Layer 4 of a small transformer language model trained on English Wikipedia (8 layers, counted from 0, width 128). Numbers have three digits each and are written without spaces.
Take only the direct path to the model's output, skipping the later layers: a vector added to the residual stream pushes a token's score in proportion to its dot product with that token's output vector.

Output vectors of the tokens that the questions are about. A number n stands for (n - 500) times 0.0039.
"vers": 430484518518425477572604556415418455402610637491460631536533361336606559512470531443557474575418435408559560626469588475593477400492570426583474469344401433604471500411594637496543463416540284440465587711598480581393471323471580500599463578472451543412506512395400482700618345448607581428529595485543513587514711416391486495592525375478588474444527514563551829526313513415424534418568
"olit": 409573477628619670566419473460601440539615582515639455481556585559378364424568455482437440767422321503676383686376326419473386780433413400662356435626485377599399500432491414466638471466526445474613592406446534458549488426349649462717640356360400581233649602494457648699369694416582456503507659485535375457476545382470445465486518381486271451591610388579508767525481467535470472497500
"sel": 416434500595506496453395471481284530428542615340413654476570338413326438401517562459427449580404343451575488500514575560334513476573411461580327432563418542614497500288465281508551564483590352367592704351727494506621537295490460580570413487503420551382390581429380494612344602258593643456189705665539487381497475381415376564387532411538259673369715450423444901532529606725390470536563
"unk": 500439516528531655692284430564354526583670487553422509476345348698537350664541356427402397770503495643577437584514587500547370538585579385338520490566407463498349500495600394572521533525487483532439556469661540493565546412506468452487712635573488546315411619465454512631549580488472397406579606453481438385529458431424594441507548505540461399596536482614545829507454425513564576602468
"peror": 303549558643410504789363527502419325636538715607455613503399476419594633490489429512562425829373572304714372477429507643517366616662503503416379588431503552497314500547450460375540537468323465337600566507580707443618688400497564481627618534546311633233536527367299485607407583340453467476204573585533311486572637462361437567628660438454462525610852343651464837532309554405535500395524
" &": 467514456537521457452450555520512483557471490416489470469515530556543438446571512544527434493531513575496446485592487481517522486453577444497335523433459475580536500633380546591518470435446381464446473504474539399611536600496514489538441471520662461541513417513553521492547495532604561582472506565486464435565473463527533376434529576497559492491529573421483578460565564535468537523525
" or": 517515520496464512444437475526484369576528555462417561525461607566508520497539509461544526360524486577573575547481482591471513430444564585552300541557507486527575500450442419458509326348581373474425440482521628453649451571497434577423417500494521478452465570491569568530465546481530571466480494564449461407497561591482420384485434451447475498553562489556524448512505468502551559600450
"ki": 367388455630564412666582492470484371412554482538497561563655359367348408617456184595662440594514442448342591520516606533539524577593521380489321534460513460372387500560636327404454498470633346450571578623522409546475455557582527563522581511561540550236602475445352528613492537475525516472410404482497513369531450439435534427417519440679403591575576494492488805503519445471411373539472
" editor": 340325531663460674587503583429497479472540623411555544454538460562477562527533420606458402535403526502643440561392471434633445652556536471509302466525379352463511500513567443498613570385590418475508643543448548411662497428527606581703481600484625649361473720574533627566345516518594502577425531609649489569571359410477389498512564443593469512652696442554646576568417417476533385298550
"Z": 472402558432448478653529585403415398485395638507587422498565520415486627488584581480487341804349507529469504570360491477474531460502667447502528418357471500534383500573644399493358415452452478506536470653528540477491431529447531568335498549547571516463579548587472461511504451552595540547495466533526603415530425442338385537498562459605599576474422497474394672500494472537500506507511
"Jo": 418392526629523420662474495475452479575492570441651617399559383523502634555608518557558419779381556522565416583406584529532411511468525324486465591480381445480408500564511350494500463454500369448500596550659544597481514466563570537442475549552672532553565536544591451602511474551517626583526464544643460599536559460376361570491614544498577468604594429498522790567434514547512429422577
"@": 370503589544661557541506694528562562493519494462459392453442380388543481564609486510749500759438554362486417539341511481500375510503513366395471455451537417537488500464533376539558464432362495498448484457497633557473601244604705565375515417248508586339552416484574500666470666408491589500513433556611575517618452514566432508656483618687307531655549578575564728548590517403438331542377
"tle": 292388642586577536512411595361553532459685556515798547579312522370481443426297352593421552643465433557518623597479543579624418409542313444437221416340360330519464500503503213523451299656361335349507565454436735382564540101577553641610553600631519523291592511668473516628503500356650475567236407496525341558413540107526635440553591524507441617634426438625517976555604646294467424468398
" Kh": 443399537462500460622470461491520468495470494506548455427522453485580525452539524517504438604400395447450498580452555576565345527548588503448353509399441472471391500406568377535482599551427488421564493624482628467487506535571621418598477455497451517472553532502505656465520462477516462458454507593520479494464495527383520601404608475522455592485548417564560517518469506544549470474485
"—": 454595495551442543427399479512385528486454544433569652451418592531490579494565434528539516409564535505564576555446471538533494481558516504692372508437390420469486500473416437439626491498437388483519545534529614541492540500520462576393440555647584508544531630426464505494422575437459548521599509567558411443549618522492555543471548557522534530531641494365489682520478450507484471585459
"aw": 564591540534494571722453470463477616372641535458732423443458450463504295507669460410514550558510420513554406486526687507521588477545532552456577533464521464473469500414475481494516572601585349539429486508505590333620548483466515418492523604458500514478538482551587521387539607500388516504542642463455353713517437512391428618434503518545420474424573403438551832496510451364490535486467
"elt": 541391596510532593622425625471335395576672532420595521607547402745505452531573452316541493758383419437634588589303397456489478768719585408480486553523557515584406500450487612498603331587464555542536670526477559429574492206474450491474502495587556571480509525449552533468518541453509585483440694644500437276476531467383456421570444525613431561577450488532454842527460504525423530492392
"ER": 503333625672407597485507617511515510482515640534461552603526566469506392451530524540493471873359627481554427624352426420496603497502543481453489348438581289584356500465476340525452524563540543552552502534540594496611552503464517558524474484478468524449495726447418514522463552492552443602374505535534541475498496371299546528592612536547444453560521543452407669496409532573472377531558
"over": 564451522648624573640304506533611586470610551534579620511432390537612394459607619437514440615337620444456480483515624436506653545469523316485551675583260531402609500585362401447452472542563457475492558615452533470472649295390414548534546670410534483358602545386514477662332529472351550415576449412524412552403399549230534364283528478453603408495440515568481801544421397332406639378420

Output weights of attention head 2. The head adds the sum of these rows, row i times number i of z. A number n stands for (n - 500) times 0.0011.
o0: 338421694458761309474570395470524545712403733303616605417364545500610575421548319448585435339602643434473361355528395696323305441477507596304658635484327446618485490610393582327597463536418532514529465544334269617250507209637575400550635325636446592672550138560520503435661426273089491413447566678541413422342763477580589483632498531569603488565527522513523285596625549338601412328483
o1: 536592437340393397672487483693349631312557630375418496458453430647587723538617430224259446579206368410539517560490562525673147514636546822506624435668502681748406508436631909505543494344583452536452515409293726229791540624404583414715633567561532472333418380611358753412573822348328842362410575426666505605316601512465237705576358456526634503504408532910513622474406454359473466670175
o2: 340457591302461552588538298571672532713439548477569576422335311500606576250527419399652400611514553285310290543626521726458457304576446734614609409520560689394821635766268448512206610670786560520690596779573428403776519556594595530409717510432660486299287338611351476406363247640277374343308491756253527331515456526427426510315572457253428548394787579488455470555722691662481365502467
o3: 563343647320432324505634457402611401507497407340488789304274440229362637458468627580423358686474568523690414642275136215403299451479539359405657939557667338871663481483605491553843408849656462531528463445511581752650609174511517735551368479339650534434608433477509581787609750568639498375183554850501511497618390702805350571423334661484529477549510566261337518470718565241410330330412
o4: 443383336411371508499508637537470536663566490615554492563586335687272818243482400430484588447566513497816718512391552849336715744609559515513426475231413535430187512445731352590653719599428484429494469499675603499444370373633482264420286711542736655741466518602598511713514380555266496566175502805389378554486591527341603337460488311384411360251703755374461538649429510604434526478541
o5: 517621653525458528338436629424685366650535613453550662484469661463584343519244419457460801543498923330635359434391537797451548283341581418464460485577379530602609649451093540560560381835587516462348842287625459534602597585570320607574628440480745521514480597791477540466404460455288412409619372584502280682632738401511402272779441410601358332474408439597442739479744725541472472515604
o6: 481414342406682488470645456432525651475361663411425394621519664750661650343451576520660517521390568428218426520412621538326299546411507695591352190431567648531330552341213528638631397245274627529545247372528508701496527441580509366587154313231538502337683407295697548463542459598559448518680554510433429557412643359459333353487838668671561430501705431441473208564463497390703536328467
o7: 534648515488356659608555705455396198507523470545417548575500474527392607462454347403274418604820306430486378582486815455386484473731487190341530481804589536487422510040675326421381309431596643404559508491587361463183497527386367704414513499426322388619589502456397348383341534483641383443646609276539404407619601505330419639684513717400619321539295435293691724442449367505534506427606
o8: 433412506444591261530499258433475548423449885171589324507370460565613596316550473431562531505512524402511470422443554630475450577501462519750424244615634426508454689336337397476733199635436429611437702488138594518450488451536493377688299516449526569589491421661189564616398399789422601569850769673610404686287638540349438420556611520442522480487531549295415474512488588381764524403181
o9: 377302532513620763269528446611465395829579590482515348536473506766429430609459427523525470587756337523393289408692676444678770555432362476685168221621360619673723682538524841402435400380466437463699433332465451513410588673512286693476409651427357622430360506351342599409391628676309295459409329345314449410577502357601598629361593417414521454600618398336448256431727751649359392628362
o10: 452483268532700664374443582584655623623672575585448641529277785482227474627748473420588543559595544487533799278469462230611665335510323344488388577424418554723669575375549615609510251527528590498649851330558619572623450165536468650283580465404392482451613512240620437437639341522560460157534547566481558629460543672542289345275462365729537330435471371548566366622499418323491606424328
o11: 442557360925494377881687295372561367402684725578502400558474749475507632588482571713561405378492446631466651831498407402652382611292572469493582303214455735414470442720362557524742375303607552409383236258680376538274369505493407587572468484642565456359457611463563418531502465517516427638536564483537572143388491335655821289556426287497512227709363391491386684413182411419488655612395
o12: 562513527392485826313592541497673776549374429581497634505518647521863548593433130487794577666427503488795231523381510244508487531307553728371589416581677463604617457755427665747565549094434600445353299764351625408466386449340527363461410159466494599621392483591343663647479609307643623610395498549493229509449271375510593464373731606690461305519824562462685516496622623488436508438570
o13: 318541662506588530405556543198458399562635626334583205682576371324364593636509651581464438514546533537589311538462519345576423618415296476548674293595697642545472462275564510553599527828769703445344517661159345428445622688453588251685370497758469453351522769633437642518457323713235308444662653278408571581421457415443457594400560486435609515491581447397721802628624361471514362537685
o14: 626413545509507419806346217650684304513425487530702447286409460576697342295387191648563426551413262589289607548854586302653401386496555438384377818458402445482637504472478505371429570295436569675321514411590432507534506569493464698415597501380491401384340274412352696389535332437582296573533561607692634267442077655596534571373536410572423551498475505420710474421144638617865420687254
o15: 494544478483761577266673428577485639590529152624402618761323560515312814935548679564362296582614435430495524641320748718479380368291492537525602561765323415357787474621633263441512580257331633442687562267777215622507660421361689649608786727561617486450482533365620525576494445300478607517756338367691394760571435461264453530525237348544829460374538499611326558515291499491443462347849
o16: 546649586594218447667388607648468532413570356664444577321456635456503378337582321491436414790553520456510509447512360405433517281578603412497284287293653420732343592628634659562609556539425438458794464758851801499611533464650306609371426378428367682643426470605348376498297570652482677591652317335311517558641546392289660609372345616382393378383298472421281276365585663272386448615512
o17: 568524589600391477404911516351587350364565493319451619285499594594582573507708408456502628374610472462825526530670621167396639870277541497604573603561267430384793409416493552564642577515508472317537371464558486578449465830386284562925458318337645438524456644400637573634341747522453351634297365564449352564615828624447333567405357734324532707920434383374243296488312455498326532435574
o18: 498509342568219375564578498581498424621447576466276562560515715664425632262332576569302361383264704439495484704379516423285434295381229474443301514425439515745350566320431690431237454447527784516404530198563638803703621437479336568602193714225531523441566606635462419420577644584684431336472418464456644324434831556188391626659514536505638275337372491308251470431340644360490307639284
o19: 345231288675713474676562246325482615605616401537646764643531310331324289367453164652486410462786608511591525430524318283564664668742537343631420540385258554274583585608424503467340555456461345444779460422681431665745727278642402632355594385546555563456513577586407370385299444534347644512541486437421678581342446568576568385673615364417334619858515462420374367432342600413504530636580
o20: 579429676608458560318474458282629334733551392356330581710661421590640326353542483820464702186262458408351448572325440621392511393207473446525504631284327493497744422515238565717410570451553573776146718550429395439523460540383564582649618640566384621692681430604472597547483388520673572662387108445723534607535697491468770604685560370507311480393266692483465710443080663411749483434619
o21: 352310441657304710706693333442409493397303667496509541386423583366424572247555560654362655614430473426600344535289698618631441674509475476482284378511332669328500523361429435423406515731595786470429462499242703510381169605405755510208431310575314694766647701591514150338280462669712729345144391606236656525564538331461552484693545518492632544497211546478496404532603575775622535392551
o22: 622492454709424331455245346489437683525495696602517551612505326539667414579271671490484246541726619664391523495501610530495420397508440631585390256550403691520630551427530494284491580542615670640545471759636439511705698381573456550467374596406712592759438669313305718638208369401513402502719661430337366379297579590708410530501497523558638338518416501496464285396248565379568667277455
o23: 584742603325699596714380654379550372407532457551232280468690461387645677372487531439528633430296281479380559676544640342423838625340720493558516409365549616736616615269682285806467625657533683439765631417456704449500448504514299233587477592367329552404414422275315642348583376457418085413437249552625344872366530452513434406493539333609364192387694497406458384469249585490643389301523
o24: 483585454447655227561362670399404431381404457659694524519662351690570298518521434540440389707404663437490488523464319796279468630579473237613594151592432664458690566567521492626835281474439339259733366672422325590374387390618484494532623676620625503709583582625507589676680530290480559349493527673420261575467394306667533745667502280396416323446237530643362413345471643407346632339466
o25: 323791432713526415381783222701518339358469484565471601398231879662619557269882511511736679343540400487482475514583706655590280500265407575474452414533370536390583527477497259510601519621467482432438621283483522490608516677496614602397431199395601419395430418449586444402307309679794761344852674353444656674368469516483454431451436651631492682562479391463676199513473421541546491448377
o26: 522381271316336647351634520496395644466429610434651691502403561461570506297456261532543660534573476576754456655281544384474714668573311475604715569832303322602748572386737519787275410277450662507481451671113287624284721310300406544320493698711354611574403500379211437593340484311536472340546611340616669263261642333557375580606644537747411460538518671449366628427430534389590496694219
o27: 526465564493160511666534658472572599410559653683477420497515438673780238751466270609346552475458401764433414359535601576590476217356443648615707633364474319343340269371523605524719761743605727448399505561408356743385705370464615395870457567392541406615362431600340480313570676558427340281693378407541811361271500799216493708356714514269265517357389474368599423547470377518541457455307
o28: 571336575243512397919672637505501511371474439714441459402412468421632561628666418558533278496334590357508559601577480379515518385514623403832752288463355382258472546324478185446624402474404320284595582712407468639500193535387635607218677612419865453516604386408519384476570539587541339495818406510459439525469451492580399568609520551173583395404631321360654805591419567547483506147622
o29: 600411537658231624541824662388754327395500545668349479524422540520781431650630149532463631602665602365129467797539322587733326329435429520484295273646579650580560651605138338305652668666597537306426511451650415301623196338243562601739589540374747368281471363501476707699347827630487371519444617586465449448645541456506605356636467574525520553423639533568572589524406378687292644332527
o30: 513198440502549630424557623853457444571431693311311375814525494698366638812442492528467292289525395428334365524290629572553371229599518496730579395547603504539440541451448659266642458324708467743381744305507845534406437281530536712357491680741686567372514253340522381408677702511505551545408549577589498291512576571462493573549535502551530456483541472397524597578737487588525509484387
o31: 404540322613369378538219615649391267496463386546340646443385625614395639401357565477528862309300372408522884561413648791468284477502434553415448453592475410196639641224571563595956660471412399361599531850200648433607402312317665612501506432772550588364403760414293706502443534461698526329444435891722546524573232542492642618243485427679579595569359683679461222329294647624531663462454

Each question shows a token from some text and the vector z that the head gathered there. A number n stands for (n - 500) times 0.013.

" Play": 471451497470616537509473503488521547429455496505544508502474473551503547528537444512502492480607
Pushed up most: " Kh"

" album": 524483469466507504488504504465446516476451491470497505488491502520493524493494510488548475521459
Which three tokens does it push up most, strongest first? "Z", "Jo", "vers"

" und": 432543492540437590478505525541527487367478572549541529504639435334638444541483471488541536466463
Which three tokens does it push up most, strongest first? "over", "unk", "ki"

" Peter": 522569481535608566533510631456507375420472420603530469581449467502514441583494543512456501467574
Pushed down most: "ki"

"ant": 457599479456432510553501538501475430498462571528559506542552518470613475482515554590509447445528
Pushed down most: "tle"

"ord": 494565621534618452606544631477576295457587482488560504463444421529511659423483475504584555532391
Which two tokens does it push up most, strongest first? "aw", " Kh"

" Cup": 513573507541506486561514574519518512361536504514478536478497468490547578536492470482543539529528
Pushed up most: "vers"

"ensive": 459530492473492508540486540505481464507445561519568493533519518489609510482491532559491458475560
Pushed up most: " Kh"

" suff": 385492632757542446451590531431471294490397583446618543594597584505558613584406530488588496492633
Pushed up most: "sel"

" An": 479522425577572432526510542421494484535435493512553533546524590459511452514465390443511492513494
Pushed down most: "unk"

"7": 531528531512561473508471545478463525517461484520509526455465499478508487467510503500525481506571
Pushed up most: " Kh"

",": 482527527555502503515527557535438464478450505462570530522538472449544497444529519542572527534477
Pushed up most: "—"

" k": 385565532465259332590519485445358602550422663516472536475586532522494528384591520424681586439490
Pushed down most: "elt"

"ilities": 466469501611432424540709498497336559591544448583645611459463518577541522546488492477562615520429
Pushed up most: "ER"

" ": 483511423477483474472474446524505515498518478498478525511482450505512419559497492494514458491465
Pushed down most: "peror"

" fac": 542538515516477362549595578547397594634509581525502670401442538529486561523519521466527578536509
Which three tokens does it push up most, strongest first? "olit", " editor", " Kh"

"irection": 474515529501531483505508492549507529506498510538513525496452478482520482510495488483532521549473
Pushed up most: "unk"

"200": 463542587480432501378435505581430463501531552473496535439596507635457391578565550568488475626613
Pushed down most: "vers"

"-": 463507514544533473497495570425460478512473493483505506540509467513537430500543529531577500515484
Which three tokens does it push up most, strongest first? "Jo", "Z", "—"

" s": 535509489477482444528488467468557555479461469562518475549572499564487521563615523470545412458516
Pushed down most: "aw"

" of": 437542539537532498517483607533507399469501572572515464496467493505534524431470426471581556504533
Pushed up most: " Kh"

"aur": 475605520511569442447469556522568574581471588467486485464481479429484409494454520461506459586533
Which two tokens does it push up most, strongest first? "elt", "unk"

"h": 511429567593610457461499574524443355578498429570581559566524524442559421426417476503421523517463
Pushed up most: "sel"

" p": 591578614481537593544407591530448551448525326526463552417618508654541407558497481410491517575480
Pushed down most: "unk"

" In": 485491523532481511483471512529493528546466458491505471488467517507516465493502468483476452484542
Which three tokens does it push up most, strongest first? " &", " or", "tle"

" be": 528534509490510505477505497448514495498467493490528507494497484480520520447503503508542482529462
Pushed up most: "aw"

".": 550514472549470486491523558412518399503468429553559489469442468409464464517476435569641460543561
Pushed up most: "@"

" R": 558512522540579426519459581451409536508487491533498542438484511494497500458507489508518496485592
Pushed up most: " Kh"

" was": 511517470475504525492503500456500487501488509534477529477490538429545501509507486568548501477521
Which two tokens does it push up most, strongest first? "over", "vers"

" were": 459543478488513486520482491506529548562488511488518502485515470475527397536485532506480477497562
Pushed down most: "aw"

" at": 518489490474461533466486468483509533491501467496477470485491539508501484485524523493480465483495
Which two tokens does it push up most, strongest first? "tle", "over"

" interview": 476478488542522519496490525466474529524475460488516525510508448526557463496533518512510495519540
Pushed up most: "—"

"ot": 487583545631437498526561632411553449377497525575500545415484505473470566464537467384648635624546
Pushed up most: "@"

" down": 471506532512504459479524490407512489531426552540495455524532397506511395539516561606590503517531
Pushed up most: "unk"

" coup": 512476505524567451519495506516469527476532473496514530519537500519508477471533455491537435502489
Pushed down most: "unk"

"op": 445503572544456363565476586414380521531430581375563480506563498570509470466575496480711533499501
Pushed up most: "Z"

" a": 539459434602421456523577541484490485541481550532432538474519520483507461495484546486564524579543
Pushed up most: "@"

" the": 545501494505535521506498552487476510467502508484489490503489470515516555503416463462525503519464
Pushed up most: "peror"

" major": 495498482522554570554611619503541486551474580491564562663568597491546617511463604469458393458517
Pushed up most: "ER"

" sold": 534501472458510508495502509460456517481448496502489492493510506522500523493510509483542472513468
Pushed up most: "Jo"